Layer 4 of a small transformer language model trained on English Wikipedia (10 layers, counted from 0, width 128).
A neuron adds its activation times its output weights to the MLP's output. To switch it off is to set its activation to zero at one token and run the rest of the model.

Output weights of the MLP neurons that the questions are about. A number n stands for (n - 500) times 0.00041.
n1: 588,327,484,219,491,595,428,640,448,611,595,561,656,614,451,686,742,358,431,448,453,619,483,513,522,530,449,616,456,582,355,362,426,301,664,487,369,254,333,657,648,449,649,418,354,479,339,653,589,598,421,265,672,538,466,270,609,557,434,796,674,524,479,737,268,547,538,589,562,529,533,693,496,694,369,333,261,406,226,226,517,483,341,575,526,91,492,578,291,603,768,371,585,357,777,491,813,384,513,349,355,453,533,446,461,630,846,504,479,648,456,524,562,543,383,680,652,508,402,353,685,477,432,650,262,683,607,381
n2: 459,245,175,383,564,701,575,345,182,439,615,720,355,459,788,577,539,660,605,315,424,247,475,365,811,534,638,504,453,472,217,694,415,545,404,662,451,361,447,473,596,712,492,295,612,400,559,375,385,650,335,623,339,600,545,193,466,465,375,399,692,701,816,644,200,732,479,666,623,562,607,508,404,620,371,564,496,476,607,365,649,223,661,578,492,460,433,686,583,402,468,397,383,488,516,526,588,627,525,751,707,454,321,593,363,670,400,565,546,558,315,460,676,479,772,435,447,597,529,504,472,482,635,596,671,513,549,504
n17: 523,624,500,621,527,296,334,607,205,348,863,606,180,636,249,277,595,346,508,824,427,492,616,508,548,230,673,474,571,441,508,485,325,425,546,473,504,714,474,411,385,566,608,528,698,439,558,531,525,407,559,348,468,370,493,335,441,611,788,528,446,457,565,538,467,357,519,327,428,443,583,386,373,591,355,404,660,566,635,613,410,542,632,496,581,596,348,394,519,445,577,515,473,690,478,667,601,444,347,551,413,396,507,541,586,553,717,638,489,472,653,823,327,597,576,563,585,294,508,478,552,360,427,405,547,908,431,536
n21: 614,540,640,581,480,390,496,316,543,597,477,401,558,748,820,377,723,575,621,565,407,535,512,516,632,399,525,545,650,626,353,413,593,538,397,591,598,397,436,525,546,345,627,433,430,546,550,330,694,642,568,583,604,351,435,546,500,329,381,575,364,666,477,700,283,763,458,703,243,378,538,390,568,529,508,504,368,655,617,515,684,469,508,474,465,311,710,506,174,324,500,232,450,588,627,564,500,474,370,687,522,462,593,366,559,557,667,768,401,512,552,376,359,392,559,401,545,504,620,601,697,562,140,298,646,280,573,600
n71: 697,628,485,544,621,691,763,561,616,400,562,660,459,673,544,448,567,361,413,651,384,627,863,310,468,288,475,646,525,504,785,489,356,373,473,481,377,414,590,493,496,523,201,344,449,682,558,396,395,375,512,699,440,420,609,584,410,631,926,411,396,525,595,613,558,280,492,593,388,667,489,436,310,595,416,571,504,482,455,562,539,473,508,481,523,588,320,131,379,376,361,613,458,523,370,587,585,619,416,353,362,515,463,691,500,647,612,648,220,274,632,609,516,735,466,555,383,386,688,575,537,648,519,489,445,657,508,385
n87: 337,295,822,375,469,379,529,534,739,427,455,605,619,504,482,343,447,574,370,539,455,314,704,432,582,507,421,242,561,447,460,463,574,570,357,446,350,643,513,589,521,548,256,452,402,578,378,308,443,637,546,453,514,626,643,321,391,315,641,481,366,574,698,544,422,500,609,526,475,364,530,415,557,448,264,433,511,500,345,415,535,383,590,453,483,691,597,626,568,500,503,588,514,507,370,646,514,490,657,691,415,404,440,525,570,649,664,457,588,703,392,338,543,528,523,277,442,433,655,667,437,459,645,412,396,652,504,336
n103: 360,365,408,420,568,363,456,371,365,291,454,413,230,419,338,605,711,480,581,644,575,383,487,194,335,245,555,435,488,552,341,590,534,451,479,442,478,834,341,569,342,420,820,669,472,504,733,620,637,618,332,759,185,521,563,608,364,616,504,755,663,332,624,414,547,638,377,377,465,537,606,759,517,496,339,495,613,140,480,429,657,471,433,272,726,574,410,621,561,475,512,684,459,578,689,599,504,565,521,412,504,413,468,711,458,746,586,319,553,368,530,288,596,638,368,689,829,554,533,586,428,723,324,512,449,629,404,461
n137: 415,349,680,736,472,508,327,578,512,564,504,403,407,567,467,542,585,500,487,423,362,618,378,532,504,583,474,180,707,628,649,980,369,427,515,624,650,303,374,695,430,468,355,615,425,655,606,581,320,570,448,549,524,616,406,520,600,447,456,565,646,581,380,665,467,441,450,504,508,558,577,616,375,336,554,696,447,538,684,611,802,570,619,504,252,426,566,572,535,655,537,431,367,740,496,245,430,511,652,441,370,801,572,396,464,731,598,633,523,537,590,448,565,551,268,738,314,591,594,467,700,584,547,269,333,480,430,366
n147: 661,395,667,659,504,438,488,523,598,571,555,202,525,483,537,406,252,329,596,391,356,543,418,584,270,407,577,375,248,578,341,340,609,519,489,492,582,579,834,557,307,582,474,421,334,420,504,584,466,337,676,321,516,343,459,492,464,572,476,536,345,475,569,371,595,710,359,521,605,424,519,523,596,235,473,689,629,474,701,485,480,353,469,595,613,496,627,429,599,677,581,378,296,826,420,372,500,624,396,602,518,543,650,586,602,492,466,609,458,745,326,668,362,699,517,939,667,679,539,678,478,446,473,441,375,558,480,504
n155: 554,462,686,574,265,383,361,347,208,397,537,347,658,398,477,589,368,389,468,774,751,551,625,489,389,688,399,514,279,592,482,540,534,789,518,409,473,476,504,524,591,397,325,581,388,543,630,510,492,500,421,372,663,391,607,500,347,663,613,368,616,565,478,475,617,496,561,408,710,543,464,467,648,455,460,504,576,609,536,372,452,463,345,367,529,737,572,360,486,571,605,550,442,442,337,496,446,265,424,493,490,460,511,527,440,421,564,805,576,604,623,618,504,548,608,432,234,334,632,150,334,359,419,507,531,265,527,508
n165: 659,310,536,524,733,662,451,643,496,533,526,677,564,404,821,475,395,840,261,464,513,419,278,636,328,479,262,578,543,296,562,662,523,620,508,554,559,609,438,504,323,760,512,738,504,759,697,267,899,567,404,266,482,420,545,475,483,504,317,516,429,496,546,579,532,457,366,370,478,236,272,471,715,597,264,302,337,744,749,404,543,377,628,599,615,305,512,442,558,367,395,413,458,328,496,360,282,661,635,427,532,267,623,289,569,550,629,479,763,370,487,520,726,466,472,321,513,327,551,492,512,673,568,557,584,216,509,325
n169: 741,540,390,672,566,650,520,664,342,733,500,580,294,98,693,611,457,657,409,597,512,377,531,318,695,512,366,586,440,404,530,418,438,452,647,515,406,422,612,560,614,431,612,581,507,477,455,686,584,263,555,668,555,424,286,531,566,484,575,493,486,428,405,328,590,435,406,546,496,553,384,640,397,322,640,612,476,493,463,533,411,485,442,190,515,288,539,471,462,585,464,388,355,670,543,512,432,433,416,388,363,500,456,609,496,756,790,703,778,822,476,500,480,588,567,208,456,302,515,532,367,635,308,384,504,695,604,662
n170: 776,479,458,420,386,521,492,440,359,554,707,511,742,577,525,450,677,265,448,586,617,532,544,632,488,480,491,722,519,823,547,551,731,539,532,591,589,487,637,522,512,870,360,647,481,567,113,540,526,374,669,450,662,437,578,540,435,566,574,433,459,702,528,457,515,540,405,321,446,587,430,563,566,515,492,457,496,485,484,421,342,316,677,547,352,654,425,275,614,718,492,343,504,480,364,599,450,403,246,698,462,376,461,694,224,630,587,523,795,412,575,655,563,733,456,529,365,226,280,732,404,179,660,519,621,420,429,711
n196: 370,541,214,599,460,583,624,394,672,562,435,476,812,420,631,431,437,479,515,413,443,496,575,614,385,557,465,722,573,500,483,528,624,444,482,335,583,424,497,704,390,557,493,523,439,423,788,404,481,605,397,669,618,429,351,635,482,331,709,658,659,513,567,664,610,536,714,582,470,616,650,655,327,388,274,411,315,380,563,470,348,486,464,319,532,440,413,809,651,374,581,486,677,542,379,577,620,652,741,486,571,486,566,651,457,644,728,400,496,519,556,463,455,257,254,628,639,484,489,410,421,588,457,568,429,532,365,371
n214: 716,363,432,524,446,605,455,542,493,493,618,584,393,416,332,575,449,465,282,513,507,535,393,398,658,610,636,628,641,705,697,417,704,452,434,427,248,492,348,471,528,358,338,467,520,517,714,522,66,519,690,700,434,451,714,394,442,196,460,474,497,427,363,503,547,240,497,845,367,587,458,538,416,429,384,773,389,632,635,386,615,341,650,590,457,711,530,414,531,478,341,535,511,721,647,599,422,459,651,572,443,475,548,418,518,514,565,449,423,519,485,477,470,521,686,318,586,602,550,520,394,546,440,449,497,408,470,533
n250: 444,291,496,471,795,604,401,714,424,689,477,729,805,476,357,635,531,625,512,620,375,523,633,547,626,492,488,412,472,493,357,334,257,316,537,351,608,419,393,552,485,830,559,490,540,426,443,364,450,456,648,636,250,638,413,530,469,430,639,451,616,412,504,478,408,655,559,595,441,448,511,478,426,518,294,566,524,384,419,561,477,342,489,633,492,650,415,310,752,534,216,644,673,429,582,527,726,566,721,508,707,289,792,380,473,415,525,562,533,468,425,639,445,583,649,601,552,542,432,514,848,375,432,615,654,466,492,399

Each question names a token from some text and the token that comes next. It shows the activations a of the neurons there, in the order above. A number n stands for (n - 500) times 0.018.

Then comes g, the gradient of the next token's log-probability with respect to the MLP's output, scaled to length 1. A neuron's effect is roughly proportional to its activation times (output weights . g). A number n stands for (n - 500) times 0.00074.

"ge", then "."
a: 491,362,530,420,487,405,504,502,503,708,622,528,569,501,503,476
g: 542,363,472,573,431,491,253,607,364,495,511,612,350,592,444,538,744,398,506,530,620,612,565,598,367,586,578,551,284,402,308,584,522,573,429,489,507,532,412,615,509,267,162,502,585,441,538,705,471,470,439,428,257,497,551,373,289,643,475,431,564,550,275,546,453,430,367,376,441,355,514,693,424,648,297,342,827,630,310,448,513,453,606,537,447,348,370,388,556,371,586,458,456,551,664,671,431,629,399,440,578,330,223,538,518,562,365,377,523,513,553,554,426,585,427,590,467,356,572,587,455,394,409,557,637,508,322,201
Which two neurons, each switched off alone, lower its probability most, in order? n155, n21

"1", then "8"
a: 528,494,500,504,502,498,505,555,496,510,552,505,504,502,471,482
g: 534,409,471,674,630,461,488,451,634,366,436,378,465,546,623,597,373,443,566,440,351,583,508,341,418,461,596,151,639,488,595,537,354,482,432,361,547,478,482,376,369,682,452,479,476,379,534,401,432,471,502,693,485,470,426,362,594,492,623,590,636,758,591,513,455,584,140,732,394,580,867,581,185,423,489,487,462,392,445,611,493,602,473,583,372,380,577,577,607,409,594,262,561,588,465,382,490,516,418,302,430,436,570,353,580,521,549,369,772,718,426,596,223,447,568,505,528,273,417,423,614,562,555,518,418,392,474,439
Which neuron, switched off, lowers the next token's probability most? n137

"art", then "ial"
a: 503,495,477,498,513,505,468,494,520,498,532,498,488,505,500,491
g: 514,522,363,421,728,395,371,550,739,553,511,290,466,526,837,417,534,499,413,572,397,436,549,582,766,355,514,566,834,523,586,562,422,489,521,538,529,415,618,581,366,585,534,391,383,549,749,447,335,570,552,534,413,589,730,438,419,357,530,399,379,432,440,355,327,239,521,616,350,270,344,376,622,325,566,394,348,642,645,629,422,490,747,573,358,424,636,519,481,513,464,465,390,487,462,486,414,403,548,488,396,463,441,506,565,315,568,417,700,563,448,506,590,847,496,391,535,429,442,400,609,665,572,442,632,443,624,399
Which two neurons, each switched off alone, lower its probability most, in order? n165, n103

"ou", then "c"
a: 506,492,494,500,529,490,498,518,496,511,496,500,487,497,491,506
g: 607,406,532,253,416,453,333,292,298,523,386,534,359,567,449,628,254,220,374,560,554,424,394,432,556,376,484,443,368,456,261,617,411,671,566,576,563,313,701,620,504,439,459,427,532,492,471,803,611,568,234,472,462,604,411,524,423,333,387,584,539,505,607,405,497,544,366,469,631,544,561,472,539,472,355,559,438,464,665,568,516,522,529,368,556,441,486,434,312,410,495,361,593,472,490,703,485,632,595,581,465,189,412,715,621,658,286,505,855,532,550,463,477,417,548,335,400,506,540,485,354,518,388,490,352,515,714,313
Which neuron, switched off, lowers the next token's probability most? n155

" st", then "ud"
a: 501,503,505,312,500,492,501,494,491,506,500,503,495,492,514,503
g: 577,702,332,255,321,572,582,286,603,600,479,502,677,560,661,609,392,379,585,348,617,661,554,380,460,555,623,328,415,306,396,517,516,426,310,517,422,518,347,713,573,617,508,350,605,391,549,745,399,479,499,436,648,642,578,585,610,585,562,582,527,425,668,617,200,474,328,396,598,440,395,544,314,519,540,421,506,585,517,535,471,191,456,394,526,614,229,475,666,534,648,528,613,500,431,517,509,575,587,453,493,289,514,704,354,512,316,476,622,579,549,422,495,419,256,412,524,711,346,591,528,673,412,631,635,585,459,482
Which neuron, switched off, lowers the next token's probability most? n21

",", then " wh"
a: 504,434,508,511,499,505,495,504,656,499,493,503,500,504,498,511
g: 482,443,524,330,424,427,485,353,488,620,548,371,316,600,645,755,484,640,595,372,594,381,622,635,400,408,509,431,333,413,435,368,537,402,347,429,631,486,554,572,648,431,555,381,437,409,228,446,578,568,543,418,551,389,297,744,368,286,522,488,537,482,482,321,521,480,526,521,309,648,386,227,383,531,380,542,711,580,553,595,425,503,584,483,703,362,558,492,565,232,532,521,270,411,273,522,435,700,448,635,516,345,289,567,491,470,592,494,665,618,414,835,356,501,521,604,563,643,678,518,335,447,457,443,396,560,411,354
Which neuron, switched off, lowers the next token's probability most? n147

"w", then "n"
a: 475,500,490,496,488,500,498,501,486,490,495,515,493,517,254,489
g: 531,402,601,321,190,459,432,604,499,383,658,474,550,357,544,366,531,509,565,573,699,661,539,296,615,601,556,469,586,601,511,477,357,475,531,607,486,574,603,648,222,622,649,262,658,659,279,327,501,348,494,487,500,505,503,664,556,412,459,434,650,293,622,471,287,369,532,466,575,539,678,631,624,626,337,470,477,519,368,494,471,433,609,486,398,642,560,649,596,496,331,423,583,591,530,549,423,687,474,872,489,555,558,561,218,411,788,572,575,564,601,570,283,579,465,510,616,521,542,468,586,543,569,238,418,547,454,432
Which neuron, switched off, raises the next token's probability most? n214

" B", then "a"
a: 499,500,498,495,502,498,520,498,493,506,492,500,592,478,505,516
g: 458,629,540,590,347,357,542,549,389,585,631,524,297,718,404,589,518,441,371,568,601,238,230,658,349,437,520,516,517,619,567,530,462,391,368,382,484,672,478,317,673,515,524,540,531,544,503,489,568,376,607,312,493,537,512,531,294,574,502,389,583,427,627,630,625,386,506,452,777,545,651,435,379,491,485,572,484,310,564,354,372,604,313,589,499,511,385,454,378,371,526,459,413,573,506,464,413,489,790,457,246,386,574,607,456,757,548,212,595,629,360,600,555,526,619,628,381,375,377,304,526,602,561,471,642,180,510,688
Which neuron, switched off, lowers the next token's probability most? n170

" h", then "ad"
a: 520,492,500,497,490,493,503,500,509,512,461,499,511,493,497,499
g: 532,545,414,636,539,351,373,431,669,268,523,559,473,631,376,539,629,347,470,381,548,547,615,291,655,571,466,258,541,532,549,565,667,539,447,602,469,525,461,314,680,340,595,464,585,754,624,462,582,646,532,647,406,450,619,262,645,521,650,567,466,549,558,457,506,262,344,719,335,438,616,419,526,306,569,525,430,574,319,734,449,330,399,670,537,418,398,532,341,483,613,567,277,631,542,613,379,378,389,607,489,748,265,559,606,445,316,451,459,535,658,494,354,458,453,223,567,638,444,559,486,657,410,603,598,450,415,418
Which neuron, switched off, lowers the next token's probability most? n165

"re", then "as"
a: 508,511,479,494,456,493,466,497,513,500,505,500,506,508,495,493
g: 334,439,368,572,491,347,481,426,451,355,518,777,403,334,576,562,554,354,603,528,399,843,383,429,526,503,555,629,534,721,330,568,465,736,482,526,426,421,548,881,662,571,445,630,472,430,484,357,579,542,349,423,244,639,543,481,318,675,541,523,482,425,574,541,413,543,620,501,647,600,641,512,430,318,636,554,363,607,642,439,487,425,378,383,719,705,566,513,657,690,493,366,561,485,624,534,345,387,587,334,591,413,553,566,513,485,367,631,466,597,501,438,619,320,281,546,538,460,564,387,550,375,546,788,640,568,565,552
Which neuron, switched off, lowers the next token's probability most? n71

"ic", then " h"
a: 491,534,505,505,455,489,479,503,492,489,963,497,508,489,494,496
g: 276,582,429,309,477,423,530,603,647,620,478,793,355,366,667,529,209,655,515,502,695,194,132,464,601,580,584,315,600,473,521,623,540,350,595,615,585,560,640,505,635,476,484,516,362,400,580,388,557,625,488,333,378,235,529,678,483,352,375,472,542,453,601,536,494,456,414,532,327,499,530,553,416,418,484,480,390,534,447,460,404,549,647,573,483,451,313,436,585,427,480,591,624,613,663,466,840,618,381,276,452,260,472,573,413,515,529,562,328,512,529,591,599,365,511,613,548,531,336,413,403,368,504,331,518,387,542,544
Which neuron, switched off, lowers the next token's probability most? n165

"w", then "ame"
a: 473,491,506,491,521,496,504,483,464,502,514,480,511,493,531,506
g: 706,378,667,377,740,678,601,452,531,667,489,472,531,561,469,460,633,554,347,624,504,607,239,517,703,529,571,548,634,501,657,343,526,596,381,643,474,654,562,628,485,693,534,521,738,472,577,486,358,558,462,444,583,407,548,648,705,531,328,401,187,345,678,332,466,383,608,478,307,318,656,640,390,610,566,384,588,526,525,616,642,799,671,590,478,469,532,467,659,494,533,520,732,350,431,344,400,627,454,567,548,489,315,456,509,326,491,568,598,469,551,606,469,646,837,395,468,492,425,539,550,572,470,474,567,596,526,596
Which neuron, switched off, lowers the next token's probability most? n1

" p", then "h"
a: 499,497,457,488,504,500,491,512,502,502,500,525,518,494,490,479
g: 550,470,376,470,326,585,606,602,769,751,385,476,562,635,517,634,341,560,261,521,463,434,370,593,668,733,588,629,299,553,523,601,389,581,543,430,505,310,567,471,343,610,520,401,496,538,443,550,336,427,659,504,680,483,726,490,553,455,480,517,294,742,662,455,466,423,633,196,338,469,588,481,440,307,652,565,472,563,383,395,549,512,315,414,524,563,484,506,468,258,254,356,398,518,735,363,366,466,464,571,367,419,407,522,509,491,362,637,740,537,452,244,445,415,428,686,477,367,573,452,577,391,498,351,481,570,423,586
Which neuron, switched off, lowers the next token's probability most? n17

"k", then "ing"
a: 488,502,492,525,498,498,495,499,491,576,496,498,643,530,499,495
g: 387,588,540,469,368,565,500,693,243,588,685,442,482,530,750,491,538,485,346,430,340,416,626,682,458,659,488,489,576,739,403,458,512,677,466,313,396,653,438,583,625,476,615,465,830,563,385,642,639,680,494,533,715,421,473,582,411,489,569,509,479,578,455,506,550,615,455,560,553,485,577,557,437,670,467,423,652,390,501,490,557,444,345,428,342,426,604,552,718,528,672,308,584,307,697,698,440,555,373,614,578,624,743,465,538,511,501,511,581,431,617,722,525,220,709,607,575,342,559,410,764,520,479,604,311,400,461,595
Which neuron, switched off, lowers the next token's probability most? n170

"at", then "i"
a: 502,497,497,487,521,485,508,487,516,501,484,524,500,505,500,519
g: 395,465,396,552,464,406,573,432,279,388,474,621,448,511,721,713,669,742,506,626,535,453,750,361,383,672,496,513,386,661,663,525,567,487,376,399,493,666,421,483,500,421,546,667,678,574,348,513,881,373,555,437,482,288,355,795,369,309,710,507,427,320,499,445,399,401,416,543,563,545,547,475,589,568,622,544,467,239,458,343,512,444,728,421,460,468,324,431,503,533,629,496,417,450,460,518,367,594,593,425,308,602,384,654,494,455,460,545,534,600,519,720,549,725,610,358,530,536,494,529,689,305,439,675,452,428,481,539
Which neuron, switched off, lowers the next token's probability most? n169

"ed", then " and"
a: 499,501,503,436,510,484,496,502,499,499,485,486,574,499,458,467
g: 648,470,559,396,503,678,500,597,492,427,686,549,674,456,605,543,506,390,622,579,528,445,312,560,300,579,627,549,363,877,365,663,451,516,613,560,601,542,596,437,539,652,411,550,323,509,384,325,599,281,505,407,439,298,414,407,455,311,587,814,632,531,521,544,543,617,575,409,261,555,609,445,378,403,484,752,566,427,587,368,456,413,425,338,380,549,314,510,659,494,511,587,414,454,457,673,447,493,956,593,479,535,698,490,438,644,586,606,496,597,316,483,444,361,462,398,422,732,496,448,493,454,516,506,493,412,559,627
Which neuron, switched off, lowers the next token's probability most? n170

"ork", then ":"
a: 500,495,503,507,494,499,514,491,504,501,499,472,504,499,498,476
g: 576,495,190,537,579,603,455,450,450,461,565,796,346,618,667,395,387,444,487,595,448,321,418,327,531,490,531,436,628,634,491,165,519,579,516,485,552,443,556,336,382,855,582,565,350,351,479,452,297,517,442,498,430,506,485,495,568,551,525,550,565,666,286,556,446,466,632,377,574,417,383,462,412,423,507,561,495,458,531,663,584,624,534,339,485,485,493,630,483,617,264,400,510,323,434,286,440,476,574,590,172,566,675,320,401,398,645,561,500,369,491,486,557,409,502,614,422,303,433,650,532,211,325,657,742,448,516,424
Which neuron, switched off, raises the next token's probability most? n250

"k", then " He"
a: 499,501,513,518,499,477,491,499,459,500,510,521,496,621,468,488
g: 464,684,675,579,414,588,573,372,813,457,555,408,473,434,651,335,237,532,535,324,544,528,550,604,531,503,511,477,678,430,538,506,467,578,487,793,432,373,487,365,569,450,493,577,372,554,540,378,211,760,454,495,463,570,614,478,383,563,434,599,753,528,582,651,260,530,514,561,502,400,499,523,583,357,348,480,516,262,595,408,420,346,217,684,680,602,598,421,318,293,298,565,418,559,575,426,378,483,330,604,764,368,397,524,380,350,545,488,496,502,574,402,513,550,521,677,572,400,483,507,522,579,571,788,450,393,458,481
Which neuron, switched off, lowers the next token's probability most? n196

"um", then "an"
a: 671,516,447,475,497,476,468,497,511,524,484,500,477,503,486,498
g: 610,424,463,456,615,384,327,422,314,462,582,401,518,417,615,527,549,499,559,593,389,351,533,378,377,589,450,721,400,554,512,334,356,719,344,500,548,489,444,450,544,556,658,459,355,289,554,346,316,426,647,710,501,333,486,633,458,377,500,308,676,736,624,423,427,459,325,551,590,400,568,528,608,499,352,383,532,719,592,469,394,362,379,321,632,419,401,532,401,543,561,364,600,680,497,502,300,171,567,431,643,510,594,447,364,537,599,443,410,865,480,586,301,472,435,551,680,308,427,408,285,442,543,626,460,420,539,384
Which neuron, switched off, lowers the next token's probability most? n1

"a", then " W"
a: 502,500,490,528,503,512,496,503,496,526,489,520,497,499,494,482
g: 557,465,474,531,488,534,559,578,655,534,509,497,522,290,613,388,468,458,418,258,390,433,477,544,518,607,669,224,318,540,635,528,538,582,757,546,541,502,370,539,751,456,501,647,540,558,527,387,387,505,492,472,604,311,505,479,388,467,359,631,402,629,467,580,629,317,271,537,751,541,560,451,506,540,480,584,622,415,476,79,461,421,458,543,407,505,333,328,340,489,576,572,550,465,584,326,485,403,549,624,709,512,282,462,410,526,574,611,357,413,506,713,407,626,822,678,605,342,485,410,269,461,416,606,633,347,638,614
Which neuron, switched off, lowers the next token's probability most? n155

" e", then "m"
a: 501,494,501,497,478,423,504,509,494,496,500,537,529,507,505,500
g: 494,556,515,375,650,788,662,420,739,527,506,428,650,497,618,503,452,400,233,579,402,389,562,353,552,543,491,456,523,344,359,251,376,374,428,439,486,372,339,538,471,221,798,465,367,504,539,516,547,872,605,357,546,507,452,594,437,735,535,470,321,585,440,602,576,470,641,386,680,371,476,666,493,496,359,520,416,569,505,331,430,655,386,712,560,543,394,421,485,617,431,468,529,527,480,538,585,763,267,498,631,423,500,484,421,388,254,577,576,168,548,455,620,526,377,493,587,548,596,565,500,512,455,496,402,434,542,569
Which neuron, switched off, raises the next token's probability most? n169

"s", then " ("
a: 487,503,501,479,495,443,381,504,500,498,489,498,490,508,501,505
g: 436,498,541,619,284,698,470,260,393,457,685,312,578,468,355,542,350,459,355,243,661,468,579,549,623,446,407,471,648,639,342,161,436,700,495,458,623,535,524,552,422,338,553,338,669,456,364,611,535,203,444,396,425,451,401,494,387,464,484,267,631,701,568,415,608,471,601,417,483,618,388,523,494,379,649,525,604,255,636,502,401,419,538,501,596,494,262,521,287,266,582,459,372,437,352,545,374,508,363,377,516,668,519,547,414,436,562,447,436,350,631,624,479,558,619,394,419,447,465,669,591,442,593,718,537,560,381,389
Which neuron, switched off, lowers the next token's probability most? n103

"o", then " in"
a: 494,487,523,501,512,375,513,499,498,490,499,511,513,501,487,519
g: 468,494,527,553,717,524,453,146,460,502,576,395,541,421,572,637,611,470,576,533,649,693,372,288,686,441,392,358,505,251,580,381,466,377,267,511,470,397,548,322,598,474,675,668,634,470,207,645,445,349,567,546,291,512,437,646,380,99,497,343,488,261,283,528,444,391,478,525,509,563,559,304,565,491,560,573,428,594,531,638,529,682,513,568,561,586,664,579,386,468,414,576,319,480,430,371,555,498,600,558,526,555,651,358,544,464,636,526,351,589,487,482,676,613,528,561,379,661,512,518,497,713,621,661,499,430,382,466
Which neuron, switched off, lowers the next token's probability most? n87

"8", then " "
a: 483,337,518,526,461,490,466,496,506,518,499,514,525,429,487,491
g: 387,515,198,603,469,548,665,713,527,776,452,263,591,607,439,273,493,480,702,437,462,356,562,413,291,386,449,573,449,573,558,446,302,357,549,274,435,489,561,447,240,644,546,639,419,447,702,573,488,396,660,447,554,405,585,406,626,639,334,637,192,484,684,681,647,351,527,574,512,491,478,669,651,633,779,553,378,395,365,482,429,456,526,399,517,581,362,541,378,597,577,595,665,653,655,331,511,521,667,547,520,416,534,382,501,551,619,589,547,314,487,429,361,508,515,437,563,761,481,433,475,558,537,566,542,454,496,522
Which neuron, switched off, lowers the next token's probability most? n2

"at", then "al"
a: 508,468,503,497,502,494,500,508,498,500,521,494,501,512,473,356
g: 475,501,531,569,512,417,429,668,564,317,358,307,516,428,483,427,525,549,374,433,528,507,334,257,478,203,597,262,351,558,402,607,601,432,587,502,682,658,422,691,630,384,576,538,199,326,562,676,582,444,429,523,426,462,508,660,487,701,614,404,607,489,457,629,557,518,548,312,445,435,639,382,634,430,398,529,507,278,522,539,586,608,499,551,437,624,551,472,534,511,438,216,467,386,477,441,362,614,319,351,448,682,273,647,745,569,495,435,201,585,334,524,616,395,507,562,370,407,505,504,514,576,520,685,672,267,532,639
Which neuron, switched off, lowers the next token's probability most? n250

" The", then " s"
a: 494,502,493,501,510,499,491,471,433,500,481,501,494,469,496,499
g: 407,722,676,506,674,558,486,329,565,379,447,366,599,280,531,307,487,409,354,444,593,206,482,428,379,481,618,244,337,533,488,601,468,552,572,253,540,463,470,497,292,437,673,487,496,357,338,466,653,614,523,490,801,324,626,314,730,417,370,479,493,331,534,508,590,544,343,522,571,501,347,484,475,375,442,512,324,559,613,260,494,594,633,383,665,352,721,558,714,544,492,498,595,496,303,540,465,327,430,693,606,547,526,433,436,550,425,560,535,570,557,521,506,599,586,475,518,717,488,419,429,519,620,312,657,665,472,681
Which neuron, switched off, raises the next token's probability most? n147

"%", then " of"
a: 514,520,499,429,503,498,464,502,528,486,520,510,501,508,471,494
g: 672,579,284,371,479,618,491,395,590,450,418,565,499,610,488,559,473,425,674,518,499,406,385,368,511,239,533,576,587,389,466,430,432,324,399,413,570,579,409,340,508,564,397,321,386,401,535,525,463,526,632,459,657,576,347,833,493,852,493,717,297,674,391,506,417,762,606,647,570,502,720,748,500,559,315,452,465,492,576,445,559,503,571,425,438,687,626,461,553,539,259,515,436,624,419,528,470,575,576,534,550,532,486,414,500,592,622,663,230,505,453,535,399,612,414,559,433,626,329,194,377,271,465,444,548,457,664,389
Which neuron, switched off, lowers the next token's probability most? n147

"ire", then " was"
a: 511,522,499,492,489,429,457,490,494,498,477,499,517,495,497,500
g: 616,562,554,647,405,645,452,305,398,187,397,495,622,541,440,652,520,631,326,679,309,559,672,496,478,557,504,531,584,450,466,639,450,828,452,590,558,464,523,524,688,427,505,592,546,465,277,541,637,290,498,306,550,427,371,200,409,503,500,486,620,581,661,462,554,600,340,644,523,702,440,348,489,496,446,399,505,496,325,555,472,573,558,392,365,416,390,466,407,260,395,508,620,550,638,515,534,251,495,555,326,569,524,313,511,662,506,442,552,554,560,515,490,451,499,302,296,268,519,524,314,627,429,319,210,556,614,619
Which neuron, switched off, lowers the next token's probability most? n103

"y", then ","
a: 500,511,504,497,494,442,482,507,482,488,509,507,437,475,493,482
g: 331,493,399,614,576,321,540,387,493,727,630,490,439,556,27,530,491,455,388,551,462,720,409,602,564,418,338,560,817,497,535,344,498,539,688,470,691,544,306,379,526,454,632,539,630,435,358,848,473,522,495,424,549,459,448,423,590,309,433,551,671,365,411,632,599,510,635,487,421,527,516,381,449,421,736,562,620,607,626,420,577,823,528,434,590,562,607,461,314,472,404,410,476,695,435,627,520,461,481,529,611,374,561,399,703,558,536,604,583,570,349,433,589,491,453,302,506,627,477,503,507,350,409,410,656,593,620,540
Which neuron, switched off, lowers the next token's probability most? n87

"th", then "ic"
a: 529,528,505,524,498,443,499,483,481,514,509,520,485,508,480,511
g: 440,539,633,601,579,474,459,665,488,441,368,416,472,575,462,602,391,512,464,366,857,594,593,567,415,343,545,476,457,385,421,428,713,525,740,576,362,484,326,481,550,512,549,526,403,551,589,437,630,439,489,268,440,370,338,544,592,473,324,477,524,670,613,554,476,532,480,429,523,467,379,637,531,433,465,541,409,215,461,653,454,469,591,371,527,437,252,518,564,278,285,440,451,180,565,501,745,545,327,379,260,610,526,292,212,583,485,729,558,606,334,639,380,395,535,490,476,512,478,478,327,583,387,280,387,438,556,330
Which neuron, switched off, lowers the next token's probability most? n1

"ers", then "ch"
a: 561,524,519,502,501,486,499,502,459,476,455,503,501,496,485,493
g: 607,496,419,709,657,587,473,190,540,392,559,654,478,418,644,483,515,401,380,597,678,623,366,365,638,798,625,688,659,472,433,500,485,590,139,524,452,369,614,514,510,705,599,420,467,386,491,583,486,284,437,610,428,413,488,389,559,925,386,446,563,351,470,323,547,357,448,388,471,446,535,464,427,531,363,558,598,523,391,354,500,649,455,687,448,521,434,484,552,520,425,401,391,410,533,609,327,504,484,630,556,438,575,525,653,409,400,627,683,532,482,554,653,418,502,497,578,408,378,343,409,442,467,566,331,813,426,699
Which neuron, switched off, lowers the next token's probability most? n2

"ol", then "s"
a: 505,426,499,515,483,489,491,495,508,499,495,508,538,509,372,506
g: 351,311,571,536,508,627,503,442,340,358,330,433,527,805,635,358,746,606,473,637,549,707,384,429,431,398,409,600,370,372,555,523,484,712,616,585,430,437,672,486,558,586,464,667,436,541,626,578,319,537,309,482,539,441,482,401,307,588,695,456,308,704,279,751,698,529,363,605,507,349,532,549,590,374,624,411,418,394,517,298,414,298,422,321,326,362,638,506,380,567,658,548,329,323,552,419,531,700,565,581,448,446,540,495,530,473,683,277,457,550,554,549,484,351,355,386,395,513,573,627,324,502,476,480,572,592,575,569
Which neuron, switched off, lowers the next token's probability most? n214